Layer 2 of a small transformer language model trained on English Wikipedia (12 layers, counted from 0, width 64). Numbers have three digits each and are written without spaces.
In attention head 0, each number of a token's query is one row of weights dot the token's vector x. The head spreads its attention over the tokens so far by the softmax of query dot key.

Query weights of the head. A number n stands for (n - 500) times 0.004.
q0: 634453538510468763358630602488440599433528485564578312553550528750719456563524387450496529452489572392473428471645478669532562455642588481355430488522705369560538586602495506527414670554419406
q1: 514516466408451656474423476635418682545548423476503518582536380567525476415507342605441349472507507467478434398613518447552490464465651636322496594544701463496463548491457554505512625633422463
q2: 484508302472477547650398436483642428525406496583255616545647625488493513490572525649465475403420481665459605579541460457462388552521505505647630373466233722581445504470537593574559496576620581
q3: 467392394673371522651535480510459443394403585399473483427419345529486468390415507495603538639486418469451516523508481429644577407330485465409475487367353247559364409533375560385550401402545453
q4: 504233466467430395465435412457439451470306517536571672585457519496366422649557513305355518610537550551625676411444355395561530483552519378538581480586371566562442454386501501464525567439544540
q5: 440568180386473447370412427518468491404450552571491440644481387476442634495426517523404500577479441504644305463484605380512458378564553615466473503387563682386475608335627504615468537488362365
q6: 465556360547611250378393528346279505507568665392509583289532580290403484681492422494670575544445455605553529577332509428464529390426449439578569425722556640665392408355505528484487477452488565
q7: 577778264660450475529722589521637499264655384411392554616460598559482426490441618541573595375432518525546499663481577459505602592488488450461328466505598556346632544599173409400504523363543318
q8: 607496187479668460380258416637402591708398491325523539360624544431567600472537303694534571483602635320422596662533363442640369528515467432438591542784325401576475261349474556389625499402640565
q9: 711510593501367638513577520542572546625537747646385491490369433518524498619592659457506583599422471516419507543550445659423570368520588438475362467592537355424465425596532561611463611408530509
q10: 742482656381559504271521536538520502506577525703526593721300284548538485372626546406510371786431601458330583399538623479715695523484506750514737461397465514429377406505455473347512530368553443
q11: 501494426502483586489479485421343512442221527419596513567398485582569538557350392600250649525297543516541586624461495545538564551442534257560442497662350464438593435359342578625659384537441467
q12: 513727274407598412397463531517621361395455212437410296412465453472461372520348411491541575350582554324365565496369594278416505551475391549492487514300474459465608511682665441427563246613469537
q13: 740561498520496498383568681721569547296515506516432642481607362351521580563605447490463665655527454566491512507564588491430505521329418373532537464416359370426578697533425524498465645565559398
q14: 634444626548542510490621590402563590618369565537388507626682548617612561662706495798480383550679669385390372297461536566728551552624537453594442505548601516355464547631574541605583386427383365
q15: 722498566488478470507472602379399156593520626376774536443435523749307665582418436313549356433469439624583536386442748548613451313529446607429506541209458455527665308493424632457524530446664485
q16: 654282551542534438513673517384738433527420343622405503599558441816517360540435482551668372350514342529496434392342362448424508325807398384644653369410625396303451569504375413708362367431448428
q17: 529227401443411474690508467290403346468503686571581474611463403652621599688671494532444491751530416635557531347576520597674582605617528481502517492334694482648705583633596593515396327549589514
q18: 607673511670395643499629377463555511158344447507533723407445553623435650570580461574443438485416505397364410562573593490433438636391733425366522503409621520737424498231525544422578413554452473
q19: 511591559224480500595569529503386542557662452530405506668551318463372430507484531456471456390407591499189375517499580303473505617438508485559493472534604466365443467668584526416466321494428524
q20: 274455571361516454501491501699314391363516511399652671586456663704492473348296564360490678667516474718552375510514690584494456500437619698429722627645441673409681571340353653424491313382704527
q21: 447390632566434648359550312368357566602975521564379583467486543469490486162625525335105529342502612358653547507355515550736619501706596461510798412489679369444577402466311652491437481536504540
q22: 630559542510197684437589480569672352171621485475481315554612518625592495580595336665673517359495490691368550536589474567538432627665253437406328452586358465673451428449424333506613354378670356
q23: 618482420544654653100558349672729608682386607642544327417668415526404568657533308719501602786544428483514760559565638336565434434711438392611560360549516207414511398418467340431480555583367610
q24: 590543631439411633518456201652492509578693622316519179547642468638696741639699410560468462578406633330575318457546361503414534400543403816487556492597525514723773566541536552640351540568411448
q25: 349380634523274357660521576495163546485596519647148476456561305606397417510472506507536681715534415565484445502590576498355621335483602398602531401670575406299415409386318425457357507235540367
q26: 638371531599546395336334552777497467664514429376235658418557612428520339528514351288541515398302521400485372646513292493364577503679526712611589465208406542630584914529496678547619482509570649
q27: 592468411536554655672642567471466325306367406655742600707469500332370556531414284419417531396372539398782685484387438518508311378492442678542512496603294418464537479359408504663636361598578539
q28: 542727508499394646544465370328536463452698607396413463188555483366361393485512435466490457493501448538395429533142663517764468459575535359749640647618495461496429419558555394514425504554402464
q29: 497457339708350503395480708654436416544507521504510451511562335582541728633257597539646557367645421507617301466490525352658722617680263700476568608463641554704600538717476657529224587270661552
q30: 539480810486590401619588612491664615432618531576526459343651387697285460583517427317359435491457550686607386501495331585546559419505425632434444394570502364540530572641467570143398499561435255
q31: 627595580662449365624338478416416517448456378140608382351548406744609494446425433498501467699574483295252702436609606448513549514484359567554630446393384283711427437510452489502395593512593488
q32: 482485509401549399565451528469496372524578641533490647390431569445402535363422679515446529498399494519496623528382504326639451569442446436552407553487241557476432454374418491491541425576542617
q33: 460521600328515437577619471579437631250533480406438707617433667485443367543563452437497463552453511679496358562491414591585447579382721702369549497518348405426447560554529614653549373614562666
q34: 505533634576315415571499477432395391457606528353251493529690451661616452517487591634582315583467404535482366489351467459403451418361640304387406355509716464538185408500529544570398270437502529
q35: 508434523441446593643760642467428551479388576618700357520476499503277516578488561606532389509338358480517399589641472797482468608565450566603520311498343465490551499396519517429478450667589617
q36: 523546415501487607471355427673537309650467483538427545655541414424584634513441585712371467494589386691530435548481506453428406507368624305259542542343667453321581519520433455455704366576345589
q37: 566517536463600621518531521594528349518461608622527464486472476371633422475643453284514545611581398407360625322587539691512625507523455515512438512367370387499617415539467529625485522393581543
q38: 595493224516483581387585518591491381482482562493428288565526527612618597338401504581379543408614448557624563559470513543574502606463485342591446609547831458691497202498577571456438627416433354
q39: 543442490644455421356446388376402683401573517475456415360497443586542631474568459423468511604354489425536192640315698423524425548564552539537544525565514612568547493563648511530516494464480533
q40: 593464189577568606647408704650593473598566611566497410522498578666613449469634359777509579228775475400708480325484450601379409506642365318502562651575545470613638835558448387407554491492589477
q41: 525579515564610377566585605641507357484444484476616474462677547539566435640577469538499722428637598321359553458549647441685461709446581611439505434384368491633526570658399666579605652394391525
q42: 410471285550502479541360649351504432235472541406529505526401588499453620634658577336654539398565605314591478367489488439551526453467503458481594557660444548543625497633408383481418402422560538
q43: 536574582540423387498447544488755678488598532476324603428494457335369560559595329514689633412704452500545454362493665374412516490523570604484517268464633714658536482382569521420563555394430346
q44: 427484558547538470707635572443663500548583433628468503477568394564387428434445335396552483562607573411480509500378618418558477523318295570673392421335466536575618552608444678614503551574643549
q45: 448523556413660517535640686632593425445496480628650489403451552279512546325336444610285259460553364705428452399549403425454480579389510417401653697432483543513382499538594450345291363522457515
q46: 482635268535472826588500387383623589470574347347461523763389471365465469567509403448467512519578565517713641473663273503505422534519420467659665548465547619613512471572476647421495440561401438
q47: 539546291615568410536563456664451546410431413403616614493257506380559581512409496446595501366574643647552416614538414575455668515507473640369422495524395460269512461457678434502539444482482399
q48: 746614505572670555457617445558374508655536522774615376445706462507751378450473485529410467701539543462471485455484530534602620470554410345556337644450403368464454559570493446476429526475478472
q49: 473509442465600461539299609530423520434711427612311614549474382422577593486264328510413482575468282436482480460541712726398470587684307530674272576586399589747437404338473475412624527625466419
q50: 258355498524515603488501506649546630338529545413496397494571341263410698624516507431393546696397540596431369496467548310696514574372426268591411486460651386575345380570305577414682713626689365
q51: 400433450372475675640823492623341568483346470458639387623587311524542461491439444632406433431598514629434491529560644566537492473431550611462475384431414421488533575899381587540615511511423547
q52: 526581422629641335669510530463328508454477653257489576652485408261575556683532462627560566606737539667740592680545421439421486585656396658470411317513343622524614612664654491505442385575481572
q53: 529522554421321239521767463490446641349539517419442658466463762434385525531521588520535664392570561447307520385347321759591468476610656664727557205365554532463294342496578491464452528537658751
q54: 463429398527274428327408496661522730455576343503472662378534534581452738465569513409405461538347355355413593389400444402592285522508612427441488272475593500476563648626789309318597384477684472
q55: 419834514579492613460663346549366530523546605506493567365381535578489602418519429463543454627347632596424642357438439474435631471532356452403526581440602553375641442467427518480521516896402347
q56: 569419482612655398256494504468296327511525609357534562748383435560470507687647514756519579279532400649353269659539585471565584622470418617679364600341258430425440606577697544472518551552592604
q57: 694250544407399351510375506589426458674338498631357419573592485543695358423496666470649533572590700526606552637292607431649571360314405359465735549471506532556407445433605553536398504433650289
q58: 431255694321435549299465665421542418382454453875517373479379522454325501647278430605700433419615658531424750498606518397343409452300505410655478562690496518525433479604649555624345475463524595
q59: 562408662358476402415714586575513437417719309823272522465339528505384759712416720565630610566467454310612410844598586428556409494597337400669393445419344345477482548521570551551509685430152355
q60: 314615420689610523661451308584528262701373656685438512391566597609507605315390507287469513372491455773576489465554387526549394470515585575578408363385562366707511479671613638507451517475757457
q61: 558670581730300436494368409366495361437559607556782560733648476322487454607537522569473583341507355455682362433759434645476661327562565379656536521510575574512350521574618330573374523494312477
q62: 515414330528564816609431414528611470674224490531682388318343417302728482391539531568801543376543462424587714650761484701473497335539494523524362233632514433645488492436411552510313405740415315
q63: 648397593346555553616376652704565388543374597688586596661561478618466335631584515491566450508917472354556675568279691609435522758403603304407617220536362542352561710453483555350564406377455591

Each question shows a short text with each token's key, already scaled and adjusted for position as the last token sees it. A number n stands for (n - 500) times 0.00091.

Then comes the last token's vector x. A number n stands for (n - 500) times 0.013.

0 "os": 570500641450469546499508478523554499510473540567495400492671412488530492524549472507443521493491478540453553509511533559469461494453451452505501460504527590504459615470416468478419472434438448
1 ": ": 511495491512465520508484516505456453516494547539477612429701370478361547512620468383625521558488482506492465518525483521493527464481500538390474596453492649374440540526498523451475523514488498
2 "2": 455457540482428472487508493469484482584429511442575525462710346444429596489594502367612479473478575508497494517458509510491469459488457497350549557480577548381499552549455545475500463580507459
3 "–": 425468545487432459493585457467517468496478511427523530440765357513425540492591524358583566525433486482472512605455500499536490385600493576359458563524503466389493524491494524472502431565498467
4 "1": 435526544505429489447485479503485478578437533499559532454789345440403603484589514423614467495478435448513473500409513500493470462538503524412509512472619531400476511545442558519497483517506436
5 "; ": 501515520488502484522563535482455432541522598432443567419635330477357549534561505402564542600491476501510486494513503508509517487484491491408486573445546665376438590545497525446540494503480506
6 "1": 591611481522450512436493501517497467542450562487548532452758364451386589470581488408663459526486483508534494457428503506491472461492495515384503572468596557387482479550429618492522498516507444
x: 398392661282628532512572478605369346453564421511512457503434331393559508458480470519471576561622531478478456551313611582663627452517347623427416448346491418491528586602552517409685541485383582
Which token does the last token look at most? 1 ": "

0 "and ": 484506500482500531514496525553489460545526518454502533367632283430421512504568483379575540570515486502497523466480498488502469514533492421383499563416549644474388568542504488412447492493484510
1 "Best ": 525399523525511461448530455503503473606540465485549598472762350547445527523567449504562553538474549534537464561448554554507525424505500492376430617454500574445472597462562544442522451440469492
2 "Vis": 371355584433501577399455493580514499525523477643533485489729383454478566479481525500509455519507645463589513568509562534492437410545463570374518626533488399506582529441512547547435476533507443
3 "ual ": 478432484519501529482485489538515498596496463491533583398692286519425510499606487425562553519518516477510500488449507517516487474558518472392462556455495666430455586511552504444435442444480489
4 "E": 398559462427506551412408533590528466476494541526495488423607411515430559491473556504540471428539307433586385558565521544493449484385499391372462585454566518472307583504477482511491474398482451
5 "f": 594674410515437490384299489562489492490570507419530404539695403477555545507523485477489491467543358480622376568508519533469484461417454487409538513499535471551353614506475462479435427483492473
6 "fec": 657591378512460479459374484541516524549534471517530424369736376528433557514588495489443496474524479516499447520573504488482477505494460475556513383546499570591450546493488453542388377512472468
x: 696587546446504746364467526688443532577373525495460650478594496498482396458452480473480299488398430363444461391501550527428491312401525703373276701586593440399482499781586543432436516447496523
Which two tokens does the last token look at most, in order? 5 "f", 4 "E"

0 ", ": 499517524475500535511527511527475443605548494449468557416657242457370563513575494385589578568539485498479510502491500475499473527497471487380469594412508733400398575568513465452471456530469490
1 "and ": 503508502472514539521498529563485448550539535443503542337652253423399519503580492353598543590512472502490506463501498489503475511524495413359492585402558667468374574555501506396445500490484510
2 "won ": 501439525428490447470528477490520466550537545369555636392682376472336546470597490355599563643464497513506526495498528501531543414611489576337417625486478610392553566425464582435530498476471509
3 "5 ": 519465531495460427477512466484552495642515505481569550415793323432342595491613492445609555627460528480514466478428515491523536428620470554396496483470521665414566495490496567442445375540475468
4 "aw": 366557427436433511369528398579471482647427439610639483515837470502616516531516410497394476488436294429607431581555539467504463572497453435523499505518517403502543563538384353518420528483487474
5 "ards": 579621415481428459447534465527456473471400546490555527419761263508382551491514496358621607535520372475567485550477512528502467479539483461283439446459452676420384502503389544477457433491475466
6 ": ": 498534519484494474533494519480471445480471585515462657419720351503346539516627462389651561570490487495511570471504501514514527430446509543375458584448488699341444532505471551426496517496483499
x: 485425566424417439680512451457474590477334360712450410436659471520436521400434537506529437439572543414473413702323575536628543472515530617487447410438477569400657398681562428497537505594394399
Which token does the last token look at most? 2 "won "

0 "G": 690456593476647557504536509557440456574477455560501424526723312512604550481487472564591472452539531569429571582573545500460438540464435461453458501466505541505329588472451355428443380514472410
1 "ir": 579386736424467566494461461543512500558567462485520399517724342455488556564499504555421454519498668520498564528499516632451425483500420417395567527517521403559402649517533471507433412472472466
2 "on": 416315579490527534468477487539487488530523446533473361542692302467482576480508503468462489445552620477557464598535528536483396526496462517522502449469516562483297599532485348522391430485447401
3 "de ": 534471452507516533474482513564563477565541514486497599436619295424518575499612484430510656470544515504522456484516509490506528504604491491515479517459519727469415609433522363475383398517439452
4 "dep": 380604461465346511332471510581450524589659511391526403567766510480568478489507467439454519532504259424606336652515538525487488490416415485412513583515509570472337629535458599462508457449492512
5 "artment": 547608489474530550407507479484497474441450466526529479454715323514453673488506488514503633472486433451410561544488514539504514434595486540511430382545508591461258595391419395537482429487454500
6 ", ": 493506471529506501508585512540458457623545482452447538411652240470415548519579481407564601574542483496501499499541503502504498529455491500431475539431516749388369601561515412463443419548468493
x: 547578477331550401470504522595484504600386509698382451389674478585383524436478424460541381415486477520541437583499607675565596339408508432423624460382537463434430438678552551536474628468564456
Which token does the last token look at most, and with what share of its attention? 4 "dep", with about 60%

0 "; ": 519489487496505519512552535489459427529534580423455545429619342461346545526557484380572531606496497500487526508531496480486519516506467470358493613435540673378428596564495549435559512487477511
1 "1": 545409514473480427484499478483474467560459537490564523467780356428379599465589485393649452518486572530459480571487531510490462470513475525361502551464603536386475504565431602499524505505505439
2 "–": 443446515488484442494594465460503463487472509427523522437782354517433538491594523358589570525427550499452525631478503483544502371599498595353456572532512446394493513485492526477501417579498464
3 "1": 396425548497434461455485476501477477580430532506560530456808332430400607480594512422619468498482512452488468525410520501493470463546503530408504507472630531396474514544435555523501483517505430
4 "; ": 476512527484501488525571539483450427542519600427440566414647314476352553536564506400567547607491485495498498493518500499507523490497490492401488577441551673373435595545497523444542491506478506
5 "2": 544519479498468507481513513492492472567417547431564518445716340446416587475589484365651479505488412475536456449458507510488473460461472478330541606479580569372499520547435579465528472600510463
6 "–": 583554525491363508492585422472558449492460534426519525431776353517424540489592525352595573531432506502546475479436499526525481389584494579354445575528503478381494515490487532470505429576499466
x: 401551547329507454597478298586567476654349430530520392616514468372600518546512396531578427433538605535467303535432653529541434494571514562489551575383666465413422567771481459406554398585382535
Which token does the last token look at most? 5 "2"

0 "2": 569517473500482428500504477450457500609446490453575493491689331463447601488585528410592512447462485524482525554486513510503507444545448572440577488508543523421506545504467510481465409606503449
1 "–": 517461481499537446495578484470489476495485499424524526441758354513432537490586519367584567528437565515460526612495502477542499390608493577367464561524505457398491522488494519470503426569498468
2 "3": 454413515481442461512516505505484499599405506477551514465758336416502589477590488391593492483469583508496513552450506501494475474595459476401505512486567522410500533551426526472527482575511437
3 "; ": 475502520489496494522564536485450434541518587428448560423640326480364548533559509410564545596490509495485513494518498491504524492512488497406495571445548652387444586539495518447537491508481505
4 "1": 445516536506432473449498495508488468542453552487550529457752365452387588471579488410657460522487436453523464504437515507491470465503492516379504566467593545394483480551432613493523499515507445
5 "–": 547537553485374486492593433466544452482458530438515518438755375518439534492584522369585564525434446486524480530442501513530490387570499583363451573531510459400497504487486531479505430576500469
6 "0": 642618517505447576406571493468498490571395537540561511506796368499392575461559501435556525460480484495512471482423504491484506458521511541447500446494644584423508498489397514546533474589503444
x: 497352631368598586524640539611465304498539396534505476453405290424614540396483407648453458556551570564458516561360585562577578437385461651512428515389476393426468510611677622379644429524376541
Which two tokens does the last token look at most, in order? 4 "1", 3 "; "

0 "è": 573479529458535551494464485568516544515573470504484430487516421469528603501532518539446525461498516508466568486414486575488440467548492424507558489528548530565408562443550458547463527523479486
1 "le ": 515468500505516502494488505534515495519502474497501544484595318476449561500563491474504569502531501513501460495470506532489488472515488497441487521469505656465419577482523446488446451500464466
2 "Ex": 381344504438524576436493555533526500588535502555514514497699469528459547521520514482469528402499631471542496535453539526487464473474481446472521550465479518504467558518533532489437467416481462
3 "arch": 341406495465474515433491458550505517533543487550493426462643445513430547518510499502498529535544492436584476579489531515510490512585481504477479424519492525504386541482469492560476410457469463
4 "op": 431563425500455524406418490553567510468557498484506447548653481504515536514537433491452512464510382454569415570530524528498466491495457501535515491531506548511434551483438512497414451465466459
5 "oul": 578593410476443506456490483491492511562554497469526394498620410479461551513480536491425517470508387490530420523507504526478472495572471478465547449528507511508441566485551449527447375520465447
6 "os ": 477525505509509505453512499504512492567492495507497517496584371459456536476554453489480587518514486497478571503485499493500513499522489518512496454484514702425455587468523412483453455504459455
x: 594313525346416486615704668486545518616475455789436555414611505579536532382537520393466406349508605494504417418569526369496589296406481444435544383514486421354514519832675436543387403496497404
Which token does the last token look at most? 1 "le "

0 "C": 618464554476599515496476504516478474564510495486515450541651420487476528492479479530519522423525523540431573548516548519479497492455442543471503452468512537493451529456479419486470425514492452
1 "), ": 513493522496492518514513500519483457560516502472485539430589370471431538502533481460544537568494493513492483490524506491508490522489472501440471562436492626444456541550503497455489486499489493
2 "a ": 512466511505490512470472481535481477566549509477519513425581359479410515507559476456562544503507503498521467501498517517495505495473503485438503570453516593448432557525529491449477494500487478
3 "government ": 453441476512494498472517483569502489497487467501516594456608375461439527505540509467495588560482507470523510518448523508516476478569501506427438522465508562425472542469517557490507478497496473
4 "ag": 440563446470475526487445494587477508532565499522521395548541458497536529523485476524477452432519395465583423550582511513488483526510506440514505495524531499546444537515494440509452434481470473
5 "ency ": 486544498515511501485459491530507481488454468514505589451608347476450531507555501457522562554515499485508531502461502518505481485532497499436457477468489602456444575468505497484447481510481480
6 "responsible ": 539584501506502570406511454536520491538486473497514615402601423491432472517561491394539578543521493509464442517478499494510506505542522471439478566507479565454490563514481542482471507495496505
x: 542422639541451515321575432372701669580561419576437264376674275480559384614548549341417580579531464394469354512574604600530728435550494333477462517463459411478493492640538573490238670552489422
Which token does the last token look at most? 6 "responsible "

0 "ing ": 498512518508521499498477496527511491542501497518536610455687306483381509498573474381580503538511481529484510500459505525520452457525499541404473560435463602427468542519516478475435470481477508
1 "in ": 515482537514480503493444451523498452547534485470533567427630323453371545548597481401549548548515501507529458506469526531513539479521508530383501549428532580456466505506490475461432491528480525
2 "the ": 506469506518512514459475454587508472569559486489555550413673323453422566510578478420551551548499510506525456497452536484533481479532530485435505563426566626466442531532495455444512509473495507
3 "city": 436411487458516533415430432542480480459482526456551537377592350401358577480484530460517588461491499481541513510413537528514475445492485529356459494477546555461330583466480520510516449547492481
4 ". ": 504504506504527525452491434544509467564567542445477561407614308448362519499538511376567533563532512499515459495523506488512512481499504468402497521439503654424385540564521449460477481553495509
5 "The ": 496508479532496534403494457604502461564585522509539538445654345433407541505552463420572546561496492487509516518496519486511522481483518514392494599418544633452444540555475500427555530482503515
6 "population ": 483535516515495521420448473547474492526509492503494635353725420396411487462583470428535540574474495509480558508451497477505533478411499524379425561463547647451383547507515620486501493471517515
x: 400428475397542341418577594562402550624496478563425288363682451505507386390574635579327535513472413329443484459497410659544519477629459663466562481650623427471460556692493546403363645577395483
Which token does the last token look at most, and with what share of its attention? 6 "population ", with about 30%

0 "0": 618516449493543389501507452441468518607457503530567437563778357497437602459562530458538560397450493558499522567463547478503535428554441642527549348530579515455475534456433467540458355635497413
1 "\n": 513472504487519511512459514545446464579566581381472535356618376462306525502550500313657554631491492497480515524535503513505509503493436531392472577424449730354474581569479554429533546496515483
2 "K": 361362701428562535439380470589514428576536518532545484431769398468437605488502465418613413476467659449572528672574552569500420503443437407400502582435609505490472582550455485433521487499492474
3 "ast": 295402504382496539457412491549484498600578527505530413529755425472495514501508463384437470439457497410614412579470532548492467535612420484486554464504568517514335650516493499461391385503469420
4 "or": 404517387460485542480449507564505506541522481486502398442703316504517508552511540530424476497563360434593435486579507558478471534511473390487462467497514541550289634500449349491425357433446431
5 "ia": 531616375509447451395501490500504498507462602505515429466658315490412507496485508549518568527522418473626322507544511509461466526466449507477504467528563643437409599503498433533360473533429440
6 ": ": 469523513497503472557457527486477457511485572546450614430701343478349562519645455376637532567493478494503562461524499505500527448450501537414486575458474719335418570525504499442460509517475495
x: 477424546413415411679504549533506582478306347663462425428614481536394528408429575466529390435560538413489444692358590509624566422510508615485444443409487499399652374663544424573532491590444419
Which token does the last token look at most, and with what share of its attention? 1 "\n", with about 80%

0 "1": 561481450487500403497482463457458495598469509496563502499741353454426602484586530437597492467458482544480500558497528518509500444570470603480553456503568491435491515509455538511451424558505437
1 "–": 517463478496537445497579481467490471488479501433520518443757361514443535492588518372580564526435563515460528612498502474543504384598499585369464563530513446404490516485494517478499419575498467
2 "0": 420383494482482458456535475477480495581409524541556504515801367493401570461562502434546525462482606505481501549398535464490517463526494559448497424498642552428501513492400496550525468588505449
3 "; ": 477498518489496495523565537485453434543516585433446550424641323478373552533560511415559547591491511494485514494519498490503525492512488497414493561446550656387438592535500509450532481512478500
4 "2": 444474509488453495489516510491489473556425536437558514451694351451423580477581484376638482505490428479536468468462508508488476465468471481343539595479573563384498519541442572466527472592509465
5 "–": 547538551486378490493586437473541456491467526430518524437751365517431537490584523365588567529438447486523487527442500514529486394584495574366452568526503474394495513490487529472506434570499470
6 "3": 599586488501447530497507513517497481600414526475547519461750340421498587476588486392604491487469477493508468444445508509497483470585479459400500532486564546403502523550424540468530487577511436
x: 387320649392594566495529423507471357525525453522514514522430330474539446423512467617452513522642604570411419563409651488701622419455456645455469503338457298400584584554508517486692474584479524
Which token does the last token look at most? 3 "; "

0 "under ": 611498491486460450527431451556482454541562571416549606444590360459316573503623498295545608466477514576565602430367575576510534444523526502421503617444579549373415569515361612479525611486497511
1 "the ": 518481523499511493475450445615514467614587472500576560379739254421382598512622468371568569578500494519524420487419554484548457469557536475418519587403592679453430563550495436427513520468490511
2 "age ": 460356402564503517449430506489470477600419500485541637447850312479250437490596426436485523457450574481498523537371521568501562399481488571369477534451508582365357473496573563485492416417513521
3 "of ": 466460477518462559509474466615485465568595495467568622362728268442408535525633480305618563574499496491548490518500502475531511500540514523324464631416563647407371520550470439438422440495490538
4 "18 ": 475529509479452487422505426476553497694594491467558609397869370435305539518659454421619635592467500455518402477358516487503556467657493535436496471490515580382481525516465576449432393532488484
5 "living ": 482565484471523600527468463538598503577507487546438732423639407464272509488601510310567537505491501474428570490495490524520493472536519498348388637463441673330544634584529602547537454426480526
6 "with ": 471560435513541499412476431522506430521556612451518604476665281520339561485599384324605511559494487493484496540541513483494539474428515537420448588424574712369374537525447441414453503507476555
x: 542524334293340391566528582496469527697446329686441544428503515638425672515524494483473635536529480491354419552466568577506631284553481543564497561431412530449541483727516490503413474518430450
Which token does the last token look at most? 5 "living "

0 "; ": 521488486496505520513556538488455420532537587417452549423630328458332549528562483369578533616496497500486529509534496479484520517506465467345492623430543688368421604570495553429564513486475512
1 "D": 565377677428600608448480515578479423515526483532522467459702362535506518450459475412559422509589701531495557564515574514500446488469452478270514583426517533495371543520437432405468493502503549
2 "IA": 467379590454536469489548535492503468546449529539499399573644343457495625464463556577497482425471552512512535578542537515483500416559463509426434462491537568526480608418562309420536386504443385
3 "; ": 499486512501486461502565547463436424529531593421448505500596293440404599527558490434540549559495513502486483498523510516480524478468468487394494578431539712377393615521513478407541481513456459
4 "E": 401558468417512533406395550586523450461494573507490465400601415530411545478457561489583450454552299437610346556604524549482457492321492380336453646443570529476290568522463513497505507395482450
5 "DE": 577589504475409444380588528529495437548479565487518398455650348504579649478486539521515552494521383461554340592520530516495497430485456425372426509490525627441360567454527406448528448486464378
6 "; ": 491506515513489465484504565448449434533529608423445501486606293456397585535566505415552537580489484501518497480465505534487509453412479503409498592433545703368402609519522514415533490519457460
x: 417525445352461538648457473573456544546459455663371474363553569517454476365358465446575447538532551503547511664402643536726655405463510497543540301419463456501518344757478316492581410557482450
Which token does the last token look at most? 0 "; "

0 "\n": 499476495489524522513469515548452463557567577384473541363599385459303519501545485315648546638497490505480525510527502520502497513491440510377471595423451722359476579575476564428546561484513491
1 "Mak": 588343675400609529467445473613534498641503493649567369444746467508559592512520495468499452467461667530508619634488563556530453486637450415472521516521550502568518616433584490470467468536466455
2 "ed": 440411610403487586468510439558537499508527522559545403490677285479539581531477543463473501451492585489585474560531520510497435501563473447453536537515505582510321555550520339461367375527452428
3 "on": 338412524493468513454451497555482485547526452545482370544710308464455586486520517440478469456540505425587453601542523543480402514499466524502505473462509562470318601536489378512395444488447402
4 "ik": 427550476462407488399409403500507474590494512590515441480751389485497527527515498528453476471456426434602358574509521522488448543551483487590521443522563510552387626513543436514361445527422424
5 "os": 491591328518494503419418518565540514528494531571488394487703377497536496550559492506432522510489422469541393467552508535470499517470468445518514466490546607500442644457422429484412459446426437
6 ": ": 471525506499503477558461522488478456519477567557454625436714344477358558520643461375623527566488478496500553458520498505501531448464507537406481580456480710340429573518511484443459508516476492
x: 473433541420426415678503558517515580498299342676470416436601482546389526409434581483535386431573535415477447697369585507636567430516510611486434424414478487415643387657562431584539484621451404
Which token does the last token look at most? 0 "\n"

0 "There ": 471517447455559414502496433492533431551685528535536619497751476446361617456534486366499501525382475546544616474426566490542464421500506545441486687424555567464421648577540627427483490525463507
1 "were ": 495526513470476471490492487511445489603492521452498595413648312468187509466635514316623510624457451504473497492511509488500560440481500574414475597450476657399597490458399554410558543559501496
2 "10": 401391582441454433399526423395483454653496540433617600551928425428370509451557462410554573473469623487492498584404578505506495458581438576416517512503536436408604574591369544433510480560511489
3 "2 ": 504478550504444412480526484468510487677495516424568510398780303430350560506624525436628599557448533480493495474435508485510557439609468574403536442464521644378520503488474544445444340537485456
4 "households": 500441514475516515489642442458507492483418630475519621314678441522342509463551552293630550541430503517431523460538505457527519442429496446383351523516519708349506506540374692496602482479497509
5 ", ": 490465495520496502503604510528427438675544516432477561402693241455362536504572486368618574586532491508524468490544504478509496516441491537387478589427507742369397560598496457441468434556491524
6 "of ": 541510453513466510502544461606448461581595528459567583358729304437432500506607472313639530600505509495476529467566506461521563498477519552319457664432571629409356501569463435433450444498508560
x: 540424401277420399535491535562438521628305295593416455593536382490392586514534438578333511484468526528403436483534666602608603290572637577382562613486460500562507541608508513581390640608391456
Which token does the last token look at most, and with what share of its attention? 1 "were ", with about 50%

0 "2": 566516474500483431500504478452459500605448490455572494491682337464449597489582527413589511449463486523483524552486513509503507446543450569442574489507541522423505544504468510482466412602503450
1 "–": 516463481499536448495575484471490477495486499427523525444749359513435536490583518372581564527439563515461525608495502478540499394604493574372466559523505459402491522488494519471503428566498469
2 "3": 456416514482444462512516505505485499596408506478549513467749342419502586478587488395590492484470580508496513550451505501494476475592461476405504512487565521414500532549429525473526483573510439
3 "; ": 476502519489496495521561535485452436539517584431450558425635332480369546532557509413561543593490509495486512494518498492504524493511489497410495568447547647391446583538496518449536492508482505
4 "2": 445475509487453497488514508491488474558427536439558517453691356452424577479578485379633482504490428480535468469463507508489477466471472480345538593479570558388500518543443569467527478587509467
5 "–": 545537549486380491493583439473539458492468525432518523440745369516433535491581522370584565527439449486523487527444500514528487397582495572370454566525503475397495513490489528472505436568499470
6 "1": 591615496514455536443494486512492474565434542499552531451769350446409596483580511433614472500483479510533494458425502498491478464529512515417504521473611547403477502539443557516503486518504437
x: 415414675302649536505591526622420316461557406556526456483410323403540490463462460541454563572642520496475470531330642546636618444518384624408439465336506398465499608614584529431701521478405581
Which token does the last token look at most? 3 "; "

0 "partner ": 552466488518539422520567499534490487505449477501504638480718306489406543489588484381537599568490501553519422518497513487514475472619528514355352549463504669398510581504510554497524411460465468
1 "present": 562330472506526472467416463538526495510436568462492546401731313512489561528566567460599521469435597537515548503397543581524510468622509402485490425481586574427377541458462682478453459485480464
2 ". ": 507503529478522541461479433552499458572578551424472584384637264444312523500548511346597542576539493499498474472503518494527508471508506445363503540422508683419381533582507465444486495563494519
3 "26": 332447631435435457377440411434462470605494572399575584509825387467373508494556479426614532519462492457526464586410548523496503466492459536397515516505532432447517569562353602449526490600512520
4 ".": 479480497489481534416505425475569476564495544469495626417747262489304514493574552418557586541423506461533439467416507514498527472544475466487522553468572515459382537515463470425551374550509492
5 "7": 551499461536446505369472458479517470614506518432593508499734369369363625446591436405582508497524407487494548457446517515482462432500453501408564493507511556403447500575380522433556428605523492
6 "% ": 468538536515510520470575529490513508496530474542451575340680390475261536486572501360549609616529486502472531526434498527503543444441498460264482526452513732422352528522476628451523424451483501
x: 413457396413580411437601464513424417438669525661556425457703487473585398504643588480420375534500545365450503555360433693627542386551589454479525431448509550392473330613520576475417510570261483
Which token does the last token look at most? 2 ". "